Layer 4 of a small transformer language model trained on English Wikipedia (12 layers, counted from 0, width 128). Numbers have three digits each and are written without spaces.
A neuron's activation on a vector x is SiLU(gate . x) times (in . x), where the dot is the dot product.

Input weights of the MLP neurons that the questions are about. A number n stands for (n - 500) times 0.00076.
n4 gate: 609378512737952404236416522478613426478536587380491416679527651591420436516129313600561475534553394434254677761400811394446440619463589625679227386664613198496689599500386508360685688427482416482412329474540597561407478550427491371535541478565667544827818315596246522479389467139374707624491871562518681483331448439500522447491504653447664412571272452552169561491602716513548683704690
n45 gate: 542365468487349457467556496444483597513330458442576423595435559381614483323548153670470436429496432431299444551588168526600521466468587687598466444786407534539393546544294591564546466597709366547820429521530496458434483184625733145646650606546377658496582251347483764276358464712352442599560424448461299447254695517323370479623539649329550845681683273492894466392620058428615461597529
n59 gate: 429337543536514410664427606427576460693491608399487468496770491519712659604672536496437715368495265668613573594430518559661772355360597362473348541444442651825464173546550591504562374514416463662734439491545658335360305435482570847432477572522611288446409477576528738338482283344334131614217801527678575466811321387549806794752629392428309477482226367540509594688177322513464578785752
n63 gate: 597361610635500581598457574556470323325435249554399418476613773748582542893482419585453280363513316440457496322270466474609562491581487395479280483553398508248517420336676545922605521580593556799590471675599436445459608324513223439328544654585267453483582616649570581629608611335592570504504270345764513240435466846673478496359811598521732812427432635374687385496434293598509391394422
n99 gate: 661446532488673454619273619630388562432424633353409689600259525612444537754414500682463508557136254504446567504586371202359237605378721581749545496588376312318554549247609560400570500496574441546625589488366605455524479414634547441592651396475663517748391513289072604435416608466534717647429612298588525484285760808438242329504645554700594512429512504459330483411299377479583306755492
n155 gate: 672390439608353696605486593367441572672421768759432298487546590557373330440354382609740666323693427587212689518688441224547300578281588602646342285788609590468422598470436240691608831302424445373564553705357463550209537477558880482697373614482542668604436129722440473420629711588234395597709418270352289517509333368603445441359912386395406486528514325406772446440526486637518505698526
n168 gate: 531486725492752516437441500359268573413460353450404476677354741367567226424504473527670496632430445473184583481412655520400530500500333239403423473634485794354363569634465361364359554677549476655271356605296422558568578472530644251352395504481532399546430523879258384413429691496500537535430492417748508511417315438423662523465488698418535547312624684424450523745805531547442662392642
n175 gate: 569568635611819396475487425360818432341619616453594321753728632473272356405357444285418710412339535309335627479469297539726614626402553614539547552570530326658526403435457533629487711692455150893582462599526274329584439393314562548487482474346496565706687543431566685609500536531283729644720573387592678364347551647474526257664868513565619483278535257305345616487425419698781399487571
n181 gate: 477532460546516574478426496371758534551512268644343656396390500576507447466932612658450623402453539426446531658280454477702413348434718741635285457429492393744574549370726549689713357552569394585566594546242632585429547516261795496442588539638580554246500481257492496685508594571456608383539635422520416349528592709301319543620492721516554430602279454622473593472631332682380709688470
n194 gate: 445398496697534390366440422440694517405444403537198316528530508504647471481811433555567448471487700372211483559395678312852326521512769470623420526728635592397517429528786492436817728583571384534504554428350671588422444452587526582534583648869509335508547286538668572389715370621543234603576466487474500330621698538823134377394400538513475508607521663454639487181516223225606371303574
n242 gate: 484534743727279669717592357446463411572521484258390467603550573158690496380641754541451562291546351591025529705628632708534331624558504433352480492528664581408856557662778420541443541526423462582451336451591521610484346386335407667550632463541547525398550724570445484548604626559348536896438504600525500673479631587683496438636538677521288352542348463411775521294436590414376609284655
n251 gate: 622410309310779399399500437332439543446540443599730332769237685654508345516337365871552516619650584562469482644640614438621410606285558420697339504668461496473562577357804377710591487350463500658566398579500531678670522703496365531509550518192459390692690579705558399653469313393603069642351609327225660479544522522496438746544361614474396688553478349612661085384636604307504455773673
n272 gate: 588457589601637033540533409273844505667557426216324363947405578757643468302655560733546758527265645274397486217457486330620350472275824357710583495437825725604772628544481586565661449466354377542458545402420777634378589529628668372312650491764659593407589364384362575414221426277414464462374621339637587424547361673403415477421591322758458519542435431330704584343486315313608509676527
n276 gate: 715366641762559410280309431345688611749541433403549623458326367551535496512500796810625690544382600559450267670201419836408500686504422675761603505414361181660627336277355618477331478589509171734608443356473559518426573639257231651427173356353523505280555595424661486377801374532560461468423518331432797633473612482420514577635796662237344717518464353588433392500303603450387674616570
n302 gate: 454587577676598632608103369374458423480321759534685437558595657488571485627512488430396489613539344484527547523653481398818515246639567544504392457556508550425707382587828624651599492347358606675803606422484449408590527664542572587699416384492488283589386359647623287375327464464329466406407504512130775289461427317396441527438464547636301585331422672466458306536402462337547587400541
n343 gate: 482401605710540633640383446473504482609382496383136652632586517132683235480541694407584740344594758621162662544239553491686353522554495523301346335466685404559353548459638346239474487610579451934469366398330478562281285723378537450776725438640340447540572513540242327776401512793564598590478416460522823411622535509566712491420432695536382540357535439570535310446466544660598888570534
n367 gate: 340543500559521169545581478192496605422652580616546496528565417342651176354364744403458460459667568504517667529509436603648467419416686772517592568386614608685253496821577328386500508627447410695691318441530538458545393605554539358756500669676369682420637406382491779492865468741530688641432542560504496334483428402793328296631570746360885589607648567616652525241640580411368612617463
n401 gate: 375333700588514590749577404718406522372248634487580419271299385342388610583500299326647458443595248536441318589723285324822430405673642445455553864513549504641658425416450504791460478477308427599469417536541338353526414334601394596622207621735588383259758206312532509321514533578197310541567348582373235419295500549425591207868523338536411630305487372619504782742639376469626486393690
n427 gate: 572171719387699470557483326526564639609426568550394698512530362328803383425535436691453448492337453384586414331324406401775330642440417443385386466590801521738444722404629302662345534465527405619615600538724676538479861465558443405384641564732618393339354285402461551633444559452404508526683704612431424398496415573639513461287496790551344436367696361291500730530657517091867340584496
n429 gate: 778488467487448686467435738548560602787354418589568570376465683330550318447491736543745565391335604609318303358496422657482471478345416205422316258686483500509431407488543504444547784420347395573668592461252739517642766336517607671661263608380540345444631478565416522382268320676549388282401668426587670541833483561466303613504815414331385608378517381369556616746123402763353583581716
n430 gate: 347398655756491570454162648433329370675343772431613589512567677459652444360577649364618451260708518677460424539727100159378526814521626531605339504403635323513465491397429436702850631505619340737557637680331522548534385369543482554438527500648509522509757283277352662376451390357329721384605570380429344278402657566574554310553383570323405254531610197647671636522436435201557531387517
n434 gate: 491262538539594456555549549616439365536595500405635367680357543486221288578382277544728607637722478540394843518774548540889457323159599639500404504623404539299527604537349547469500518222468272606381573478424518539641256486932495478571578482544568747636615527553258606650281414415374411469452728487344613622250390350443527686544428429425517531353588656669057764531560361399672321644763
n452 gate: 695656456587551668656708577534679446393093533459483580430564479726456381734275558742729708324302227530420606525474291475470553382528526363596392651725517471611504467347424605659455462660517551617265590580492268529715428823492586708487517483562215521575331643337410387406632391696659654699504550436462504416598567529550479492571534718597475190682797711455600513521577376458521521919649
n491 gate: 504356742680576520424584362512611606378715401305704512515686543381401808384184532460567303577532484572408512425804575756675411544406549524587461400344480531585628469548496615552238646615479282552579353397648600425612572631601410669636553456394574548358648548282585488446395293557394565729619512641528758530560397667622589671861378405436249758480683629465532548544492488429783581590688
n497 gate: 504730376397441626484398774831575699517500383430359403188564479409536541463474429508579371537787504572306636617604542470478165614278453457504512197693596430197601430735437476416463538578697670387441467513453441658573424612521435683610600458168358567412352394680594475688653671607479391330345726606360372752491187605608547643420504651315392412551269504438621236444537653550714688612593
n498 gate: 557422595387310247595612371806546527539469450530470647596668545683507620626591481458458464534423639299519411489345508573472623365590524469400458381551382598539454380446620407722651462468528749604673317554477168492448593662680433788700274404462413312489523438718555370560558329500543430632619550457749647496562431435515749234450323343585678320357699341519241611457593436316488535671729
n4 in: 381596435555713590755400531643265330452491749576325691452439458482508462325411363509440395425626366439539635256478393799703433331581179662436607392442709301548431614476461592436487371309415478724177496474604677329667621562479327395595415586487341496590504322577329517471378540120601550452659564122304737643452530625156491271810650354345326577539500436597581307570613730521737426560384
n45 in: 407496842538595509615318413305381424487496641525424224329491664451471412761531491598657696521634436673560686564403491517377504427411548317320369397496615155413663550500664293692753526646554435526453508551643672559442267535534513652513496337585663534338660474735225337313236587792325702491419321409535466484378730406585300491500359551680644607297179720550457376561695657470376417161727
n59 in: 845523480582332289433291356379471610720568595435664383527635537436365524423419237574545419427629542542508710224530550659475492567434356808541590288730714325643679610477525468322390467247392739454417286442642667521717538632561359496471376198508636384595521442719513438419165596327492444420699339429429802532647393475455719575467509396417549508241488467858665488551753426442616546570480
n63 in: 403550246504464255760676427581655628473774629548535343637142627301453399334624478371629608452361469504496581575348219567390630671399436327317655491543456474459348806646164668206504624546714423371585405438450433350548500541710495419478588478756459446695428365469555571539401256808267384599758678315315377789450797201513509473509303464616623549766580443482367798418751438571406441650496
n99 in: 585445528632526690415579269425463404466580567453334665438405463431550650349712615704596577565391623508504364245377288556401467627496675530608581493386563401560496496608657532541592567746221394485608667474455365326558421381456347662792415429548561210681552305363572600692783472477588547380418370549643669507545711452504526638682618608582401184429333493558356574360406386626526413323590
n155 in: 524432714673483410379463354463419294437538659532500446549696633402480456431314289394520603659541566549401310606411635702370632315373329633414464377331598363446488404561488559475323447390415554467328404791504603325667215180404492521545331516492727291699537681455296733420479131384534654620308353579728609375409427500456434447549450303377407418570802722376280467533635613561844612460614
n168 in: 763475615565398430459634492783314477492512512782535504258587450548295489762589477581562562636555563547793366276524337272185455473496289417601562703556229316381504519493512353512423438351395689473383561259378402477383469536473728543594452527238500617504476504198441539545539504611695444362558457531386561459559396477473496336313472718395531632445710581405407403785628477574402733357361
n175 in: 404543344537662293532624517734517429435655357657542211484461645312439628597657760605441382627594593330517449634618390547500640725631457663344604521286416591539530330358381435689268311618513534555424599420432585454193236461492474727424579483467422331597798687244431260422709676732595419065412508534556351633577571306571260610369426458314379335432454637467571298620455229534293693429480
n181 in: 366751412783530559536590651649538471586599508479563176441431326448383351481304341349739547882704657572504457412535508696474405602731491487281341365326395645611373376583152410374205555299570581458568332686521407349782411665488348333487439500350413492395585623651513542209466770354297634513719571658415533789427290525354547585382565559432413479479728612380563542663455504479711367521463
n194 in: 444672626571528492427431180707348298430590596815655468541386496475519780536467544752412406394370544439448630596695444455339457540542401688412484742804520583427258512662569570231484632737647761436520567452630484520348492293634496667456417669420541552564362731612324380367606541414430376585584464350708346511174476649536622375532488351766369484593548441559860564500730564516428386580574
n242 in: 796810552638480426541496235500515393496441546439872332529543611416493561610412488759515551436668706516687469319552442833420462582573413520422508609452581588591683454518699181593550508548395563632368406496296434731805598692508664721469548535661504865292344371674480547428492619543349594626636477422437462485461608430481559372647679578710481531476566485549554632662617623578551397481507
n251 in: 750536374412569171365565422362657555452683368559517306536392504549300450398359403895695384438560787612389353534394538461662650710560330652641863585529411475678603383368603244432487475279531383338530102436534667504682590658366351699521460470403623372441702685644504487852427393543635372409321610409785391618543636487243552513602566696521618598526615546450385572786471546470590444306426
n272 in: 611450445619595446534527687532709491637304322544500441255527469625333496733569770607748621526603478630764699332172424518523509338647299668549451563543496478491375583341329470161676536546161505357496635527117567252574540445688762645473740603332495585571401531469354540179148405459756405464148660617532570568704531460707369590455253397590667437419371342544411580859426284375464632580453
n276 in: 550449459462469360273288682496697431572631702443615402471630194621474630534757334543465555530700465414722382539705449512644326614419552472516488617396639446314348496304527406496680481210484528391379515589516344377406492316363348863461625585604472306299429218519472574489618460575771519343403419693575588485287674531458267750481548465359623539586512600481573601496624315356574429207478
n302 in: 463760504617533434642429215541341350613588439456602384340575237560445625504508337520602304716570867454459828386513525591361552397694542408360744628366655407504723375561550655537464586428444750172701548418562459471341363644476703525405466389411766401369434715565764287540392294596614504259541537550521480551513606405520629430562378644554626471496553877581337611684596675443484362451274
n343 in: 403526496500220533644475541533375484458363399727613303624814568639512396363483504225657420591717455369643521540445557250396769688557591107553536357578536380446308524610720618541492375235386294451354401195783386512260500475420458570300424537552287472755254390407496334468389372488467496525545379656381652326471520394472508410484421671471404711205484592412573500330496335459655294576535
n367 in: 438475622626445725615488342316195596468365465641573281673536618403578359517600377365423268413473449430344417697400713386607579453485682290450677539396369569413438694558414579543462446657565311450605368372700520277500723528481344579453219279358660593523355391539322492530579468263452481469422353673642596482472569644730504442473620488403327725543287722290315496694718481384621678427466
n401 in: 251504310327452456859637557597210421406406599457559444489338367756668316408500238627587276659576460484512488492512484552508294359429761439516409592573710696520568496653512558604465548698658443600616457277460396449558291246359364516696417584579529488274315388218541476240500496285586592415632373561359296671549441396382508324600803544576563676331444480539552651431353508384552390682550
n427 in: 597301478587693402424425481335546528814486347628339744154945303384652820319529486342671413577378360575673269634688304500524282369724562514505680365496588541448678683461678329407330560355592377477654509537547519666505594648546490500528437314514524561426251397393956826532524496538376567481230672618604303323429560225215070360556132430570597635641295431363356658528690477439477415523504
n429 in: 427604459284705681545630728417500500588535500433555582272714441509413597527340603620662532802591530426604544457580590674328098877269579452393474388603645420653176681645336725453301371447576600500522425517435336368654712469567403574677598341526438947380357725607294496504509780583698268396534616409361466611260453302509491617517637552668351565630418313673466346342563449556336347436533
n430 in: 136516496496544775630390357694435375790558217414535496159456672550504539357559344509600235611579553518605571431459469535581398680409719536421967452462691294491728230627452589500483478893800451461526534732557302600500540482320500566654649531755302500283434650335669674530513439691410551394635539553274285425314860605418491535308298531452422583619613371479561587380534681531539376565433
n434 in: 722465440508278593391466328474538425310418496512204202449307599461504504403422546643546488385606555551530513220565340062509504466417285560382312741803366471367665620669441480529309550369399521559449771559623521475655407738781448380648561538462743580437487309580487529467270363693552195428407576436726624777402517500637235648176396614250683525521433359471412546706537642500593401483549
n452 in: 614607530289656536788368540552583218532415646663578488654484461689496585689516512654476485623524194592405452472209464576488454779455577488338300333553394543709448228470631638737566390389859500425437662544412600516753308565438647327428377575469402449445456484520657587512332287669735672548437768376235558330524559433586568329318419555377637595476627391519697464520393457508421367618538
n491 in: 399429507432375475573507652680392669611396580333475430493286304669563290355624431514529415631540285643460599547353609544433535478610574493558338711622742532530536493575303486623589363534197434489347217442621518320609365519511571404620301373669724562464460478761267533528574480489522735610761362584592446285537381507615400635591515573467428427577594439475637333422581446721609578507336
n497 in: 516580414427587437511635332480574411380552547481325480518325496398376492285330473348590379702516775425638306527208602460424374524507280460234329331474551643448618389617338405625512523662729631516237515516294417656625389560623686504319537445430661422406626670473596300378587515552452746619516422270853512354206613461268516520269480433646612747753520666492387551636424423586516564519458
n498 in: 672428374577466530390511515597471551470772681391467810541421369489266540565492548448684590565310429619611695662768585616455540422455504560459639378521500529583574576365310436341482522557273365326474453596511589493479381527486687226448439426398671433540340381802492592396328572586485364212426592549410482623346485171653357485378477618571471289455718354544478555624220504592522429430300

Each question shows a token from some text and the vector x that enters the MLP there. A number n stands for (n - 500) times 0.013.

"a": 442415357504514321518554482439718421525499564546507366447546372429488773484746526472419517533425498372429493463299436531498569433596315436529553591409452526561458443493537574415411656450481543517684502351671567452479717509392339562389456559586548600361500464697628537660410502408631358399448482556368510436426481385467486471556446447431588482544463283481548613496555485618537455523466
Which three neurons fire most, strongest first? n427, n276, n59

"F": 597462458482521531508482413400572472420366346481491392517466498549524708495528444601569497526485494454557260465611425427522658433500521472413521495477464546407549438495353560359622557369548692446424413663504414633430468571405375601512618457478504274359403543223411655501443494407543471448542480606563513723512516414527322576573299645647526316411540394470467682616552676539605551449402
Which neuron lights up most? n427

" as": 506796459479507468493541475304345467473517604519515511356684441377547582494616492473489460500415473543633456428493583447394542483517487551544666459394566593542616574468453461493595553509429568436538494467461592643492476500484583245417594483523555532339512568608599483627578607521453568560504555369551545653535547456627426601495589429430399583503465449535422549544609709501587541518492
Which two neurons fire most, strongest first? n242, n343

" Gar": 412576577530581430543586366654261444520436614487425503501559362541463617513685469653559400468618712402704502420496549385414374477554411595458538584476494444483452436437509414441442572590648568424485557469643470445313480582636355578537481469713647431583647416578606594485480474300420346346479442530583422463571600534485361546458575494485534601383627505539566461556600545613535413411458
Which three neurons fire most, strongest first? n194, n401, n427

" special": 418689477533562622425499568534354619580515541474628528451517529482490496469482497288392528470502633458508555378460468501453663501525295393536426411482451485492592605449359476470613487453315547475334452565473349381444498325541325531534565478482652705517463328548493522540521579511531606574553496633403583612688550348530374426389399379622625409452369525512520541541565592687624631519486
Which two neurons fire most, strongest first? n4, n452

" se": 382673394645471298494509733579414505485466623693532572520558543481530493485501553426337515374581468451519429339490566454649714474485374567531559530429456697620531535499498621502596533524500714465439531467492367558537388426411498325448384569476480617459489415644548620557473493543304574483416439559454539428425400270531608573379629536517575541372382569535567478505539615538505617470491
Which two neurons fire most, strongest first? n59, n429

" ex": 399667372463461541473494501490569472564581707563616464513589524531435628433620556360417490520634400612524543527480440459202659608659284481626625357495516520666373514542652582568556583542418472416501436537586480454451510401473490312533529420503539531384432370408389637670449507423393458483474549541548486599456523536534499534363532584445565477432500351506549369488580506431432510445426
Which neuron lights up most? n430

"ient": 495604549672606510483601616583519517550559619398531498442490533522427549554500465430578517655526474601464484439630332413340622507510587431534555370414318472486514550420475495624510420613445557280435400424458425324570269378492466414482466626635613555625608399396425656416566507523406589454425461265526571604628481393577403567585493332390439321434504496508470380306523510466416385539517
Which neuron lights up most? n99

" ob": 457753549442522620645625370455623439671513540615603659595559442376516579483456508394457496516704446473559662502555466446497661632613415468539493503512536500574458539456513505550463544528595419308358386559564439575497318500514355418535344489518593525564543449466402435464369525464442487462499470627604451444508567327599520295436524499469549370576478526495479478696441487611529413535417
Which neuron lights up most? n175

" Sh": 547634542534623418542502621518489425494454545591432427480517426483516622480519637379487502336513563512604378511353624376458592483586412572472532541403643617561397473408436578410504349552584444551550489476486522473441600509386439418446393424654424437396306466521700570468478533407257561476485348511551552328667431638596525413423507486577391512654443623460442631451560603589485253595398
Which neuron fires most, and how strongly? n427, at about 3.3

"am": 260479513505456416464557395572499420413371416501491415428268380728547675521535460517522478510492373612618465502414481441459556439488661451509498423441553377415321440441689567557416475438548568502491388553539502529559469336608412387303591613747465476475534343523528750561477427579528438416599563584400303429459409418507573397383408468527571554644555346420499570407589463479505403495411
Which three neurons fire most, strongest first? n63, n401, n430

"riend": 494536498433536551526619627497614608436490577499576482369584521497560533487572450446447529554394529457526505568450566477397412571474576552388510413292652508515453555440451604663513309696434685350533598428519361440535473518559508470631293462419488405573460408572414392668383536672434349476307501595449482464407730402578349486512665370622491534738498560488411439537435538475530268470444
Which neuron lights up most? n99

"In": 515773474500322592482584439417587563529550461524500559522526512574503353479461557506554568423609683594707517524385562447362613472584386354489535528427546543515307479430487512486439539358664307395563595305549646609513288547498532536527551422382577535367513518410433400470527416430476512420563590671364529433452612522596451429521606460461477478453618445415506489500421503547494496539453
Which neuron lights up most? n343

" received": 552852467585517529541564494321474515494442487451439417362630390541529451482485417479589466470559622526542503502419488549502674495471587581517502430362515454594567616564539403507503574498600566382516514469568509528485302461513547467526545620505613452502464312511480495537511573576550686431494565561473501635599444485482543429577585499421593549590478481470500588495508419595566585540472
Which neuron lights up most? n181

" the": 492950399516565434503544480499411494556469381454465480288477508485534464477540459518525504389491518478502511545565482505530476470529488479516515500611467474489446511573511597535526449471508481364495483544454506498444513552403459464515407502521552498530516468549509512573461502522447655439470516494556491437476494537487468471479527466505458504507498583513377490523456461472543574428483
Which neuron lights up most? n497

" in": 414930516446384428515516376452433541588550484545498644377482497498454460453486437543587564493514612601522500481544501470534595510566451391493474537472545714546595539538603508467451543419524352359584492543459438603463442507497502467487514451518491462455575512514458547556526538449450507459469557452419569513481532516550474536528436525566472531545575487505508517549536505553598594500444
Which three neurons fire most, strongest first? n242, n181, n302

" ": 470654506553519527467527432551589510531432481565438383402451542489466705456500464469455319416519547495505465510575467549410544468725383503486568521582598544583586502606446405498386394408366561298439544558472500499431470495494480469495488485588523539495517479441468519487470657568545573602425554464430517765521496535323580497482422513509491511489538566501565476484469446481511526592465
Which three neurons fire most, strongest first? n242, n497, n367

",": 555788517460388519603565534523467438430537440537472405396452534519548551392545487616460567680477473417599564470554508527479457540528497583454694408552491492485355469624549336440495539419634562463449506413604507514501542523555554548419445481478469449341443526538440450458576567453477376451484537653622524548553585545520541673542600428614526475496514529511498539502521537468505440505521
Which neuron lights up most? n497

" He": 508806461559413471548458488414500480546480421446313547562475480377537531540339577433466530527545489453630473514544404465369558487531470635343464495454492419555516514420501513416492421471571560398712527453533469378510438429569470473533454420425561648285681458606543729499577543495502648458429456562412451484522555655578511471762480429510528454427400520528489492549584566497501654476503
Which neuron lights up most? n367

"ared": 588715532470455531655529548492718612576533540486506343418396364669544434495589470587567436404503478539541527556522497540453468450496375566471472414381529668411567608483476490401564524418489334493596408489560547308551504611560543439510575420345431515334564307622523608476471478550618511414626560478572505684453470484621507575501554366476501607486497343318518397463529378646523422680512
Which neuron fires most, and how strongly? n272, at about 4.3

"on": 415582465503475424520723483442600409458531657521477484493423504470521312504429522526555516505592533420626563477321527418673636425458430345544841533447465585553381544497529499558497518492429453629520464455679557282385308533653498489527481655590447427698563415409580643565499498651565590512547434462471438593477541426464573400605454291421531424602462404496484410576643413498506422536277
Which neuron lights up most? n175

"fl": 273565449453390496708562569503438499326505523555434447462583523387447437501420438368445491386402621459648480523591607511644558463473651548565571511480432671514519535489508357567598376487428609505398492478645558435469298385504510163596453605718543495382589548408492647640395491679523661468491454574539464492509629480439406490500422606704591373417597377492563498477556580469420388553449
Which two neurons fire most, strongest first? n401, n45

" Sen": 670577430558537468426680458592443410458599570479484462475522504563490571546609536464426435339529555522497613568495621458317643448428360467504561577368482675628623698522550547563503424666464732405465577539585349535461339528471456644568526410519565469376625251588402534561516557434396643606443398426544492550650605351476437495462594362327350608413547493552598488458536438445532394473549
Which neuron lights up most? n242

" Gl": 549659520581301333501396422564417473302480500439424570477572440369545632496412446385442516445345588596437437474483424479622616570551518608443513722407457592543585558508537517647357507517621848307436501440541579351555442518600465385557515505727402539524544410760559427477464501324539620449517437586624453444457620475693522466517587529659480432453407561544485398516559520385561572510463
Which neuron lights up most? n302

"ecut": 335572563633259626485627433431597489591574599486476489415628524306483421525485627409433468380445544518591494442556466393456600504479663529531560441458473558469647559503445520614691501584462734537509395504545333309483530486436547403621503572562573378298508360634466598435494586612338462455490428711579460508526670417467372440283539395480564610525611585502515522524347701496461514336539
Which neuron fires most, and how strongly? n430, at about 3.7

" of": 353870586426457529515514434436480519604430469506504523317536492494493417455504377586515520563401531421535476522663552503442502573536501467415545452467561552498430499549503405477449577500538597442538438495562466516489364511331542449582490426400478491550594500557465522559508521471563393421407553487468561542515504494383536455377534704570445652538547481529550441463615646566509638514524
Which two neurons fire most, strongest first? n168, n251

" co": 510729483361539311508447474361523525308492597593555599593618559474460521547540644435459510464502485487553549411620434415215771602512469360483523466486454643551526442469453573507543560564583512333513492567582525446524515357478477299561511452581714410335554529605582530543511543578445458526434448428494546677460470550455640469642428549591682506384443503514391404560576660446600560566517
Which neuron fires most, and how strongly? n498, at about 0.82

"en": 293672517530376442550549352499783504519725635443475442546620518701401382547649575492344477451572398505646615475520521512452478562505667448495587607455523480529492593538564519621384390460449541528600451508664636351414555573518388472368569491680616296430607483535539542586500514598532543356464500547565509504490467434453638535615596363545464551597475484420507367585555288428469621469415
Which neuron lights up most? n59

"ot": 295399434649420541474512416587465404583597469491462465498524345467451418499364395606497587470594528489439478369535602404418446448521691620587598410503469423405499625469473490339567456523444557410496298634722437352587457469597621346567371527467373480519425446402334546402548517414268478590592488554437492612175477533337527576456432406463483591548549471484381445533590676498572567543434
Which neuron fires most, and how strongly? n4, at about 11

"ado": 474607446595402478497507427575528477575414451495506447468678357469445569551389479592513540474570408436538589409540550401249620693471564525526389357597510637413629567591477573356583499582336587319561574416455365454479487537536534529472458536366516402541571374456471462515300498529412503473404454550442528847450345471572690674572396366571552549499329425486525492533507598455429646480653
Which neuron lights up most? n59

" re": 508733529574418446537508511374657457541529603656529665561497569513432533511682569435432523533499444527585566520382542506405692501574368553413469496505517671592440407507528478418632661435519651307489487524438600499475544491466399277626463454543440583488614387500407445597580570640442422593415514370537494557500585479627694470626372497480503435608488609401400423687563549410587423409432
Which neuron fires most, and how strongly? n401, at about 1.1

"B": 573754483535489618430530384401477341444559497558396510455553438519559573505413584485434416513570523584553478547437442454420633411597408552565353497344350542506428471433502446559288513480628559553534442473538581435544610570360543491713435389497476516398548455476512442455312405387509515565413591478462382550490614519549472482442496532587449433592502597448452629352629474499528480602503
Which three neurons fire most, strongest first? n452, n181, n302

"b": 466574477563581522483564495341448417582419523577452413623756615435535469514443597462454452581576352586631450553449529485561758508639514502524537492357472483485414466441476567536422508376373603552467445380619334390615617594337625336665390370646520567602467435485496519469260484421522422527392522585389468412570519471504555442329484393598562291596433604476505492561548505507473393464411
Which neuron fires most, and how strongly? n302, at about 3

"elevision": 464535624468552728475485615620418561479374440428521449384506378372502633481549534505522477361281472563545404533694483521238511443398360434373588474470446420468579450574442544483471380562522608268405628417493349382389612495378330473657481551572409483335366408440424485483455530405490505416381605369477553672487543529494535677634605532521453384589433433417440449593522556457584483435468
Which neuron fires most, and how strongly? n429, at about 3.4

"yd": 529449481531343371588647370457479526550423573481535451470421438505428552523674533533539478393344393624568647503540559429581556489578264478474428360382499492687491439465605566551454502306428206520520334368669660424617405513560633534490696656550469449544374496483450568484479534476418692459606423570400531401520577576622455458401511388481455505533550612630461303477516472581326329558466
Which three neurons fire most, strongest first? n59, n491, n452

"ar": 466466555522635431579669596612547539516439609381459492511585272493550435523686621632501379558290388452581372495412442519416528444480258627418481594429407665410377443402487549421513605435357283557412508505545600454473542537571559630520509403512570556422523471553594542443526516357589454283443492339499417464634615473558449374458513517473527566578602430528509397500528506687444160454447
Which three neurons fire most, strongest first? n276, n427, n429

"ively": 424687501599575471529676634380409607540490526371520527468575468492507568519370593651504517592531453577523667396483667459458463492536498487548422435469562481313517426525502485571481532546469281199557460443487514549524610547519708333630517503390556587522281510594502698504457592593528396550502518497332647575484639486564404575274424494484465561509347387418551543649611581611456383450516
Which neuron lights up most? n429

" together": 469681470550504456564694437562493573462578592379676479445521520357482413488493554424516489544509573659733517389509544480416559272581592503537404500433469493441427492442386484473488334401362367319467560367531570515510479333593481514416618445352582632463477507597411385544620570565449598452464625553633598497371512500571693529653598543436477580505492419470622605538533632628630451506345
Which neuron lights up most? n491

"line": 453700421581574557477485635387479755422369538477475269459595490578521542539490457470541426534510346626515470369477544413552663561488483388617594364533361484421533485480440518458540563578302342529425544377487362366464380527556418348637531458397440420572638458537616409299352533406464560461508429533414689500513449553497555616539374502440556551556439475545481511512573514606436468525420
Which three neurons fire most, strongest first? n4, n491, n194

"an": 470630466477482555563539339521776531443602672464452378450526415433479482505455414405581507567500479565604478585534543511545570444441511461547515495532402558611375516525508534534612679544392342582556545423560358333354500463569304390298507578550289656488585349525637614572461521596449566463426459462530522618459456359329381352416502453632555679648462476516636528358559324518611365376417
Which neuron fires most, and how strongly? n63, at about 4.5